Layer 5 of a small transformer language model trained on English Wikipedia (18 layers, counted from 0, width 128). Numbers have three digits each and are written without spaces.
A neuron's activation on a vector x is squared ReLU(weights . x), where the dot is the dot product.
The model reads these tokens: " p" "ut" "t" "ing" " p" "in" "s" "," " c" "ro" "ok" "ed" " n" "ail" "s" "," " and" " n" "e" "ed" "les" " in" " a" " p" "ot" " of" " s" "we" "et" " m" "il" "k"

The vector x that enters this layer's MLP at each token. A number n stands for (n - 500) times 0.0069.
0 " p": 535579426433303512411483479530516466670550478520358544519541551557555542586344416544791474517372581596590493564417446588710470732601562490450454410629604529416553563438466619245557431442503516598414662447524614438575532598508546478505424418478574400398394466550377425482090580378463507573723546616516667406405495670393436553392329428516235510496572533723399274445435648437469515683388
1 "ut": 611529466428494522515468338446576543719539467523355383504666570566582487465426276562696474528588521544369558591530455508597503629524474458471334488808420437411642477535524616408526482560599429576346534642657507461542581619498495511416371444478396513381296496515385407511194443530555435638714559533528638566366251612397276498547464495660288518423615566630405292518444558437418620789336
2 "t": 585538408498443551518429393499631499619541443527174439451609620498621405467475334675801455504459487471414494677493407507629526652597551576323498392471519590462474405486489723340543536509520511468396658556534524529534735545574484600492416491482600475319415369521354423286272690423318531500670533520502705435520300578333432534548315477560315614454681539706341489317565541356466572801449
3 "ing": 536582387457424518547470415460527469451516440507396533527626670623595536482451318720655442539384560438479490540382273484555544722574519609403505496646593493474490469507471669421561489399562477427423762565563513469588689619455567676539417496399580442302343375564318448273128658388316481675743637458550603434474408546488329576573279522491392463481761522703430360301576516442425532600425
4 " p": 544586435459311526415438381516577446674535438565332570510560512562615525546434427535771530503308526541562532603438424563750522699618544550471464387677578513488553573454436612324644467480517513558418655440502557399604596587533572522495380458503580421387394455567386427427074547394421454554707719547518622380424484620384363580396341423539251485484645493638301291455502588464503499584357
5 "in": 628549458438417511497550352406584515528503462395398529544585587618663390485511281473664538435455439574456543527612487493662423574445542432506278565829519446515568501528490673536447419384596536462340569477419578469598567576496564561464460554391401415420443382517418396523080503471523469694749549498462546433512411635469400643531472371552211542478716547697300388296470580444445577973441
6 "s": 584540497496355527539615465388564540653482442410286423493613472552568519502505334659762500509328583539406526539515405546622493738487527561400454447774458469450476456541388652310596466404447551612436778543556630564504569502495547543541391553451523498327307434502247468366162554343377488526718607484512548312494328575428479594566404511590368516501809504656282447329478544428391580828528
7 ",": 611549431457431593488508472552520531577543389424451482550538529640599576490386327675676621597418545460477643594484403580705535717532435549279502425687592453506586579459512649338573356349506555535382679554494601392585635556491484462524427619443464459389420433480336393367169509363400431542720618533517591412449369595403332567520339456564329479482592511601306374303548544440432571807483
8 " c": 517541398467379524400319432502601443693470391519454577557549688529645559522424342563696562432350547581570521513432473598693500688560503564460453479719709437520524500503465633361617455476525536564365691441540573452519612558518575484491417499482566458349393549560366361408133553354488382446686621552457528344488433603380365572441394464543273505527714454667197293427580649441493554683395
9 "ro": 606582418464451511603503339442550550705487536501490513578497655621588538431419133532657516468313532474445596502480515497660411715523460504539491403757561476348638567474554577333548365389507503673615616460429611456576498537560399338523516574611413451286364393619517288492240508361375501541687674573477667388439395610523294612502429440528386529436468457741485407446595600415437566680390
10 "ok": 631579444402364461590454337490619445639510542407435502499614613566544540498356285657605522464347446483357521530474343518650483714500490667385545394791540455422523565536487684412684455457458567441335729543524553462499620551526597526536402565568498468451456422510439383465196556465570702585646618497492675254415369591438363671502511450543293421483492510689415280218582592453407613627411
11 "ed": 530623462494410437617456376528504414623487408474422506480631546544586533456420369556708507507486652439468514440443321577587514766528491546455530578736551434490498578517406695318616475397522514397380698549620528431585688478578497580540398575422543496285389380568264470333207520399413467604655622445571716464522228631379340721552453433489359464492637476780311316301566558449394646595409
12 " n": 549578479403450558452413314526526386626508380498372520549646627535560520521480355558762501395439599482513619511400430644712475664585493554536452449709634444378603414517558503299609388418534527499467714450523506464542589573481510462557381540532573460322398472536333414396152377456514460506752583578460632380424471652417350633390403541562294493504572512774324423389560560407607545667380
13 "ail": 518556436428372513464584399524515479703580468255329440562520679460550550527344265557657569419490465520363618471428345476598455674550480609525486477896576426487510482478606679506693411488546491416483629555515459544744704648397560510568378647480406502353441424543308499438099594467485569558694581533456666458500255605471365596448399499439374553393639478733331391389489632455453617576475
14 "s": 621567480479364526504557413451534584669479437485311410519565534574538558459508391607692528460379536496501524506489379499670440750470518651383606486840476489530535562543447652304636435450489555543457732587581592565476667521456546577556378585489532439294301447534271507395176453266335510544667601465572575314474388531394412580520302463537450535483759481684238434259555490445439555792471
15 ",": 603545436455401602490508449526527513571524401427432476555515539620626557479414338669697645623428552453443614573491386573725530723533456576285519430721591443543579565468518642353588359363532563483405676534487603379612654539480500507508399642450458459373414428492356425364214514340367409550718615559523587406459386571412321601513320461570362449484583491589313383290550542421436557790464
16 " and": 613604465420432589494396462476507449555491399471392442590578590605662574523406394661739566528441662556524493597444464563707583709555498446329548474716635432575516446470428640365591403383530596508431653506473534458497676537458559503472454625385425425447423402511446376431259436342305465552757589520473495487409357617376262606529364484584336468427657481601349414320573562403409573637442
17 " n": 560582477412441552466393304536520393613534375494386505551641644536591519508472356576759513393417586483509609512397419638712470670591499564536453449682647443380596405517532526297580396426544540500470713462521513467538604556485522439533400537549557466331400480536343410426158364448508475497740603557467607379411480650406343642383409547565272485498580510775295422398558569398603548660384
18 "e": 580492433446470462552480373416550504669470421411433474537588571641652525514500359571757545513509517635576507660433332518659409725499449655331434455652692436477532630526532576369758468464520507437543618508511511428658526625408400497545369566548490488378371440607392487554187402330448475647687545484524627306522361570443314556451379451516314501494614425795356431303513612364445489597455
19 "ed": 570623478456370469614411404543601402666457410502438467451646570520606521456435353614628529500517617476489484420434345555581487781514444569403467574702606401462504580526469694338476485370569536413451773571610587438598699519523490585508441577469490482309404367567283445366197452405465474605658609482596674465474303658368378650546358471458335441494643467733292360314539595442312671520442
20 "les": 606576500434325474505515317511661486627528444519475480484569712530586571476486356655714502414374491392463610504537360520676525677419533707437620386847477459474387570482396608328651454319515562495508691627505537434522620529520497528581443540490494469382380420590347554321273362372292594611682632464603583373484318486462410571503349460524337538511714433772358422210601512443409513766442
21 " in": 593572414454506517455437371534572482652462432453434446606589499531672527449368425695758584481431566534410546509392399515698419717513521553440516472708613564471513484518484629325563360365559514453418742490547594398564536528438543530526465638435466370390452372627253452421190566341338290551695657563511628451470385553469338649460489466581389546429678538628353324268491619431512595664432
22 " a": 618580375448426525472401482427548425759538423500436539669552621504625474458472288643701581426441523545503490544446373523755443763487513553372541476699569518432498513522426656316581396456529489499411738494506577435581581558558544496581371635442537421283464500529469436476152409490434382556633661515540626467467368634267309603395350511543280481469613523687347328372616592394452466601542
23 " p": 549588444457309525422394348517560448709544458563343546512543564552623531522439438547769552506307502528554551585420415538761542688624537566457486404707575498466551571467444624305607455509513525552469668465509577382628591594544574465512398468537538417367385441577430428472116496365443434542690723558562602367430483601360381649391375432530296476474636483649269309415482584437497484542348
24 "ot": 606483356438435526446509397409523434665523440505409509509604544608679424473451437619710471505421504551436423576498501561610544481574517520518423556884431545410590617519435673512531523497579456515359653569536560523575523620441504561395422441454351469300315463542500417465177468495685477553719499638480550472459331549442349775460502425580175475475650512649191491391517611384450653738281
25 " of": 685544429428422496524471409466485383612411401458411414578640560526673619476385456613774539517502571476337596488349400527700524825562482537385458465691600444557538599540363544397563405474534493578408691498474584438590671501407530479553397495434540393410479343552414481441174509303481346576705557576572560475511502580429319586478356396576368556410640507706422407328535555340424606771449
26 " s": 623534499483414558411431404513619460657482414481364532548604608534653519537450329585775514495361501524526499510469374568772458698486543583437454434702557453402535535523400579196558405452555576547477747520535522454418570597543577510569451550504558415293406462513329410390092428439452466539677669613501543341456398644417348615418406523555250501498745438641290430450516552452523503665418
27 "we": 492538365441462386522428304504521532689479433449320461643592663583527662502418226615666479484304570493472540564444448578661555644503506703395509665632600482391508558532461608446540345366532509621696698500517521424536558587479504390514331615555491521353351388536464490512310383438553522602683517529384685491441282518348260613456456510513372589525632467824493539219479538387489437636357
28 "et": 687556359459415586504378330545650502619549519521480472499600683502738492525422290624736553459443567515475521522521255460579604788587412600390505526578581385452487601490509653370620501491576491374447643620585531443642647530389445597423568532549448412428460412559410462416184447374446372539679484472623575457462329554451397569439357427451279528429646454541251385380608546426444662799357
29 " m": 605545417469317593409441363516579472683530349509426566514597689525623512527422364550798524483428528542559528537513423527763468746571489579418515442692605461422559454506436579317644460494540550550491628449504546472533712549546537445531411511566565441368378460539391436414135515358494389545686625564522607313441406589402242641426325495520386500437690512642419304388512609439476471474427
30 "il": 686569398389394578551514360501550416777507466456413471605525453557614485438474424606689500452328457550484558527383510490684479599516626654460390521793680405349409538544501742506575482453646476480435809410523521522622639451516601462411411530399432466484460434562348442528265535427384409517611547457410688407436398596352440566584413397482282473505544421793268356445582647382593448722351
31 "k": 562576548466312619564518371486600476721543492490236417433619597517478491444504368480762498404384483541513489578410302525666509707575462501479449427835504399366541534442453704372586485468492553465378659636370501426619557657439532580530347509531525448520373487461554480375229577381427368640679685463414659398530308653514342657534433428496410658471639525733431306348548536435378511805456

Each question shows the input weights of one neuron of the MLP. A number n stands for (n - 500) times 0.0019.

n145: 478623649408598551560438637537803503532497479671607481388346465373500519470519503575446459663362600592406388402657519456454506555533578560532423482506560534415413534655711214485509616544452451484506627463373451551548413414438522643460497561446414429613463369589478526416547630441669470526569419266390278559572480565306372363570554222513548633282506608708497441663481558331448471258441
On which token does it fire most, and how strongly? 30 "il", at about 0.23

n448: 537434468550573508457516524492500295480460497473564461574550530580353514523511599494642696583432536560375495551489527652513400393577543446450525505521425404564687534506483614631469446589509450364566531483698544641423545503473460340492503486619445422336407550530476325537555514529582611328444454283551409566747443527454478350368328537519324549673417500366477616363473407481668429417527
On which token does it fire most? 24 "ot"

n136: 565486549460569325273532505653363453477552492430389654524484344573627417537489544521541447339255472471486361511436522527444615525719597562646570417468377341432536610492304495481518440456491469610555369313395395560474556380362573558592660519558506626471486619409319478468692492505447413619603448528613578508620523575544583569587519431514563511388432538353454465539489600544514517564497
On which token does it fire most? 4 " p"

n409: 599597418628534556445729512325547435442570551490587438534531560379548386457377575480591352589431489638635384555521458401461592519595433336529409500692477565649548333605328488503406482526633386514497480450474414569360412462570358526482524548537519590482474493357487511666500584479513570341456371303416322572542471500487449564511529527497409439546565466686610469610427585489467606559539
On which token does it fire most? 24 "ot"

n285: 476497423552503551542515505317708548421482549535587424494517617549422500511556535481429625641477327514497500473527470477558390347514523323505570539474491316396702503506533580416654231518394469405286440643290563533396637367465611464594629458687368586517403522365579239664533550518350440578441290512430495599544609538434527629516434416308594545627418360581426590497600593599439647487617
On which token does it fire most? 9 "ro"

n449: 469411439374578336344357625415494478423566564506377429540568577550413517506463394540320428414531562376592519538564462526339555556558443456604538291550660318348500540568580476433414489598488583551632492624624394613489429364529568497540462570431628454500703423398628459571433497571320478491620525462565397782500558585535301328616649500381500543497511312655430616588400623602497608458460
On which two tokens does it fire most, strongest first? 9 "ro", 13 "ail"

n111: 518533471365470657399421519563556685603360533568480579382565414481567417356715550327586558462477435477486459404394632529544407566441560551426668520393541702429538440440582400679467463415546552530546431590437598559573500455503550307492581560449435449459516470516513487561547361355422536473590520644398507391471556416610593565695430553495451677523529428465678492424542259478624360471500
On which token does it fire most, and how strongly? 9 "ro", at about 0.51

n488: 465449580544613349592507489514500487350423511602404476623373511658436493502577610543527413400516464729466405467584445549625545496441412518413536444538480560485570567377447452454443505632401405634565417522567514547487433601430593441344650366585436470520416483459502305563504460526493570538568373385431475544502541456417470464445412544495500526479472609660493380590647517476432493392468
On which token does it fire most? 1 "ut"

n273: 556555398436458563596453403547574613399545554258580405439618611430531563557494551823503552302418520613363362511529608659422534627589503545562293495275473461372569536396642613456552475441439619468640462464295421460433508656531519554494440400480429599554397450580620429653555432536437538417550353655333437506576621458489560586503497450543605415538561423311471533549388386580415557508447
On which token does it fire most, and how strongly? 28 "et", at about 0.15

n8: 279323469699515494535463568423343324514575424410283433577534437464595367497534590334649412639680369393545551487618516534555547468605531479558516704503455670678529583548548485650400453538398568591522587355722567544622392559599382380571642363585532587327373581252559417606393575531451404551484438519485528684694336463393610646553630618475488421500400478392585359344509465573529421474290
On which token does it fire most? 24 "ot"

n364: 629425552509617534494428571545544638419437535566552401485378444369368657465588500408400431525479500482494465897515478641551473279396338370377692423430459467450488524625466540308365567345569685716438552519488424305598485627566485555407699636473525558427566688678590515434458576629453573488554534500355459634325389515485433571607515347433622604394539586441475545520322571344513540525491
On which token does it fire most? 7 ","

n475: 390474612598519619480367600486533524429438583489416599494592453409609442610491469466431568526578535425459593400483546506366588421601584481458599642563456657615549413491395481642500429580734385429593484518615327712473371410379427506458552486520705445448534463630373408537384486539506486286588716552473513603398458430359421491464468518414366302658565563239519294565641506483544408374517
On which token does it fire most? 8 " c"

n469: 409487482745445494270509503476375552588649254736599409482374441532413512444668489483609307478601635536674594395516618464608426582497394456582428607550400440459300599557399511614438515466536472462534559600395332599573452445542512398424457466331333533524406497590573602567497371576644526643613390509474484533213413575463565559581646526794571448604433602618503383632299351546452534517479
On which token does it fire most, and how strongly? 1 "ut", at about 6.5

n441: 526491558557557506468469484588599563452546455409530199599514487364532503531552371466451500491635741595452536402556474409531509516525483328396544304494630435461438489565527640511517509540572592518500478424480506512659503500529227404386561564419319685656694431409651553480452442466528536459540478394440297508520582645497707377417564367581400358607583488480358666514368573529303579409384
Its three highest activations, in order, are on tokens 28 "et", 16 " and", 5 "in"

n390: 382515395624396497471448508568406475377584694448533447411642524533600568419567563622630651341438539364443430526503621379449407508564457470484536585282561749461473326572288511429539520538541491377715442668389478471436383369463603371477482355523444553430529578494509459443478634560438550468604429577361357557517543483488594453506309345283578456664604614291368426528543639471446597615577
On which token does it fire most, and how strongly? 2 "t", at about 1.2

n138: 427538507597535630537517491532355547379456510656493533515609593586525505552571493513496313424449424558528464418435483532466517389601517615577538453491353602492530442396439438505512657424463319444382514328532448363493415549434412575485485528619545445562405587665359435468445478446502528477623516668491674587416477629433702432400488365450578540469368587535564527616593447428633585529498
On which token does it fire most? 12 " n"

n81: 329683508620528411569647691530603325356467659191529455438495550486453444720495394491576342506540525468571521514439481481495448566419362508381503632495489560514517530531542528484458391642376619605611468451519569390437519480375554566348530464467511330561514525467443558546436594682554590383555448419503444473650513630406487461459536457428468423479568674492357602639593288572514589510432
Its three highest activations, in order, are on tokens 13 "ail", 6 "s", 5 "in"

n385: 425515515528469457352431636619491523481470672321620553592482522400445567742373530611554487594600407444519477503528573350464642542555548500720559437573399536394451574509633528580488482542461357369709419414375284524592547709386360537574424460476534526506632640668402576458589512602527520298575349392409584456632395313473483472365494339518465454529638564454337597370566344454591735459316
On which token does it fire most? 13 "ail"

n305: 419495500323387348497531543528604430456594533492545511503531558511439513678505446665479474562490516451448492357706476409621518640508523448456344517576513599497374407422395473408530455518457446391383407348567497508470562467404565722422436626460636413464565413660702545510646532625313482513414443575290505515526575583389558412436415401720528487561500571511468567636435503508503513350503
Its three highest activations, in order, are on tokens 22 " a", 2 "t", 16 " and"

n131: 398430411369403453440707490441536601421486400415546620551388521515480590652386338624439450459439348522530511327483648406463523524538503476365541459536464520565520531559500540450359457603543435370541588563576633339437326521591661330556633593379526439517582283538695512466558460475561604538315419570379380480400539731425656442500430632639338517483415497517521646615486727543559431508438
On which token does it fire most? 0 " p"

n156: 558423539593558489579436591604480457451564378340357377453637420460325378519545503464422521737497428620633527537577545558671421521465497511394540630344508539514685456529468521576546347631470520428557465476563470568559428444478572308663528380522543614468658554412594602616523638406352492384631508497539490327712392329449386614342432344412594458459472430435617489505603460398671441581461
On which token does it fire most? 18 "e"

n125: 695402478642551306536443421597474534613437468535583450535612440469442533455446471349476364576572453543590547646514627622519434462448516497495659521484780443528355422357553428569605546680500627652422469503607542569386454514546616536468536417495514556585435409395425337532411349478380429616470443433654441500557480460453450475282486400657463547665335615425452519492470469506341503421712
On which token does it fire most? 18 "e"

n308: 400389553711480436458636510487517623529558306466590619505410488388287535400471528531427511366508446521391436524610567311487474490379497467471530572576485531535427513568728473436367566558480525566623497634440561551515523525673646647651521476503412540526568436387317583626473423246456497519482467583493550435466541607428463653472578622612642580497466444473357469432471503639442508641581
On which token does it fire most, and how strongly? 14 "s", at about 3.7

n19: 619466440619454492420457643505511523409429434476415374403634352396497389458609648748454500517543450692311542373475348454613530437403597396437609472611563557353600613528567487353394563481535548398575448584489299494437637698359530547387448442519611515579652563578505397551477607459465440625568482528402378529503525484503487442558356491461474404391443434355625546361541386677500447490567
On which token does it fire most, and how strongly? 3 "ing", at about 0.76

n121: 521658330423503516460573558261526558443485658628421673382605443525565668592393536523321447525455550572275343519453444390440537585226628430486588456364409570459478554513535575524574641601364478519475288639609473599655461413412579512615329328590547530402427395456451484530523660482308462537457526528624423521448593461640364684552394619562544460566460633494546572571598556522372186636615
On which token does it fire most? 3 "ing"

n464: 333613500470446564611575427479525241328364515464520409593331635365582633530445566486629585443472304602484505352601550349366466440613321510461468552528591477522639454489578458503505544631560459283487445577595568566525515555523616563549513559500394464320521568614490476466643524555497530537505597508490413539474495585466560673455513492572553418469331365473478431505568340527391572472477
On which token does it fire most, and how strongly? 13 "ail", at about 1.2

n471: 232638558659819494494582470494484410653494438388538607491596624393382357553680696457464530332533541357579476491332565394440586477518494555557528613432471606709388443626528474356589433543483554376491597455645394361412449494512261481657444410611665316479530517674470615555557617312530500531558430550362399449619483473438458432510519384556491386443761627559483521459415363454592404461437
On which two tokens does it fire most, strongest first? 12 " n", 18 "e"

n98: 465486633469505407365535610492573505483707568393377605481524520606563475607484602494310503478545470589570453362379268559455519373433535469358511632484479460397571519514619497405497444462552333609505479611537469638538495393479636598513563379505434500516650465530420470417310397511537461484656485431556476545527584641361493495632336531418585552644487381440779555459460423407360650488535
On which two tokens does it fire most, strongest first? 3 "ing", 19 "ed"

n355: 472474463316703587454557487769545470595543448506454605787453479462572578392608495340464324609533494572621223517564370508595700505437604424500442481618582444585552452485356441378335346474583506597442563425550517537592570506393610465458500401426540488428520466373539691596529509452450421488435538500404457531565364559509592480442653359555629489422480405398601366503322451477393344412601
On which token does it fire most? 22 " a"

n259: 730655526521633409378664487551436632484639368463574354566526553584406485615457596491355594431480503585470475337586503437434541618580569530666479547480631454503547480479509557387542396633406425326591380586643503576436586357603600371500500432506503332483730444403534256483457730511463469677361429346674495452546529471406537538370650509491687398511575488588405534589480471538365468476334
On which token does it fire most? 11 "ed"

n152: 655391639883528410604602583393596579359377315450575391474607492524482500506600593392492433479549497422470557589470431427538467628658410441492563508469415584418290541521391517535449479376414582579356466534474509316528567651348608461456515470550539276620778503401582485319350503468598458515482450533314458613538603541536514470506497389336460542457421485647566422596579389408757515393477
On which token does it fire most, and how strongly? 25 " of", at about 1.7

n91: 560352480653459415401658542483509538527431637514341583546678492452325672232633531438410406509514476593488594564585395454628651567599603404700441527586389520503479582438467503531570376589516375494500458439608589346657577382506503558520363518529608373771595414529560520491422378480418334444500429479527575336549558466270561365528512515503592407402537430485548647450468441468617497354671
On which token does it fire most, and how strongly? 25 " of", at about 0.2

n62: 566585497681512516331447471459497557491342393698476425559447313608436500230532514462497514425460691528684408624393368503372478497430723563400497518540543525523529366402435527602310665294695621579600436513484589468612619387346381727431484558408555262620560435535365744531621443516667421548532647633470457534658678497574509642439423540362479257352412436413476463655497506426500481526381
On which token does it fire most? 21 " in"

n312: 503619555401444521562379397594578692440474457646544505485449476559693524430474319539539405302369426510511520523650466577403539488611538493426460390495587469615582365399505539505433448466480535505595374388464675706502442429505564430528555474557505550535479569445441602638445469646462401466317576555646405432464526365437583579638408549414580562543451346358384558567539479419599568390508
On which token does it fire most, and how strongly? 28 "et", at about 0.028

n412: 445579414431567466340311575462307568480522540424529506573476434639519684516478441458470727426570461358398410486528654546470544515458484427574489555317561459463492562528423355465503640594536557395486463517402500525455581344566541564454536334669413603444350513536364492522587782459468693466442437393453352405538553427389475506427508486586436611487481544436410349468820685520454517525511
On which token does it fire most? 8 " c"

n161: 627465591550754572334514420578646538474627497573651512587481246532434468470403403380490386380481529536397382686465491410438534518280455578489596605541519548656732447556442580578412455500451465615425525503357470483476598464432579431531606448474434634572587489315528488573434648424503593396593457613588503377494542536503518670397512467379426337375503503564529773489599396598473330554506
On which two tokens does it fire most, strongest first? 5 "in", 24 "ot"

n291: 574511594611540405308413548531375589554590472489427552553591471409452408515606402425586604541497535599657269409660581484545495485396418419470622442587554392401530641530514448373505508460324692665646574612558508519464508514421608554547540270591519546456600480368395524526549447355438584527513255530425507563550478476479611427497538500505577310427360562579398430446585413522611495370484
On which token does it fire most, and how strongly? 14 "s", at about 0.61

n507: 507497461574564440502573624505541516649371408536435575423342525593507547550454395460463580364424475483497385539522502602356654498521454498629498555552331517641480447618347411426389527561603596467376481430450481498421522551490430520519542607367505262528578448436396532551432507507593458726408389485507509397524412399601527535656520572594566485481515640575473593552296418525541478535498
On which token does it fire most? 5 "in"

n349: 610426466562597363316718463464622517502577470477458561633472357412406361465544467475604402457513410503570475648479560541559614493535579647591487647483425411484476467513449495379457474404503511425497413451627627445522503552195505424370636479539453600603482502374464476420553531469626406587559262476549551530523526576524507529528521549639450550535539578432514295547533368634395377507559
Its three highest activations, in order, are on tokens 1 "ut", 5 "in", 24 "ot"

n440: 456523646631438404291453491587408491663497375419494397456435439708468573439566463384551568471626506466653388478516388409438399445609444542404452497424585618516355674662669266414622522563302555631494446696568345529599637454684556500578490722414353389311606526350450679494509557491589776494572464519613461398333436435637320382554474421471585325417447570510424586594635471449595634337596
On which token does it fire most, and how strongly? 13 "ail", at about 1.4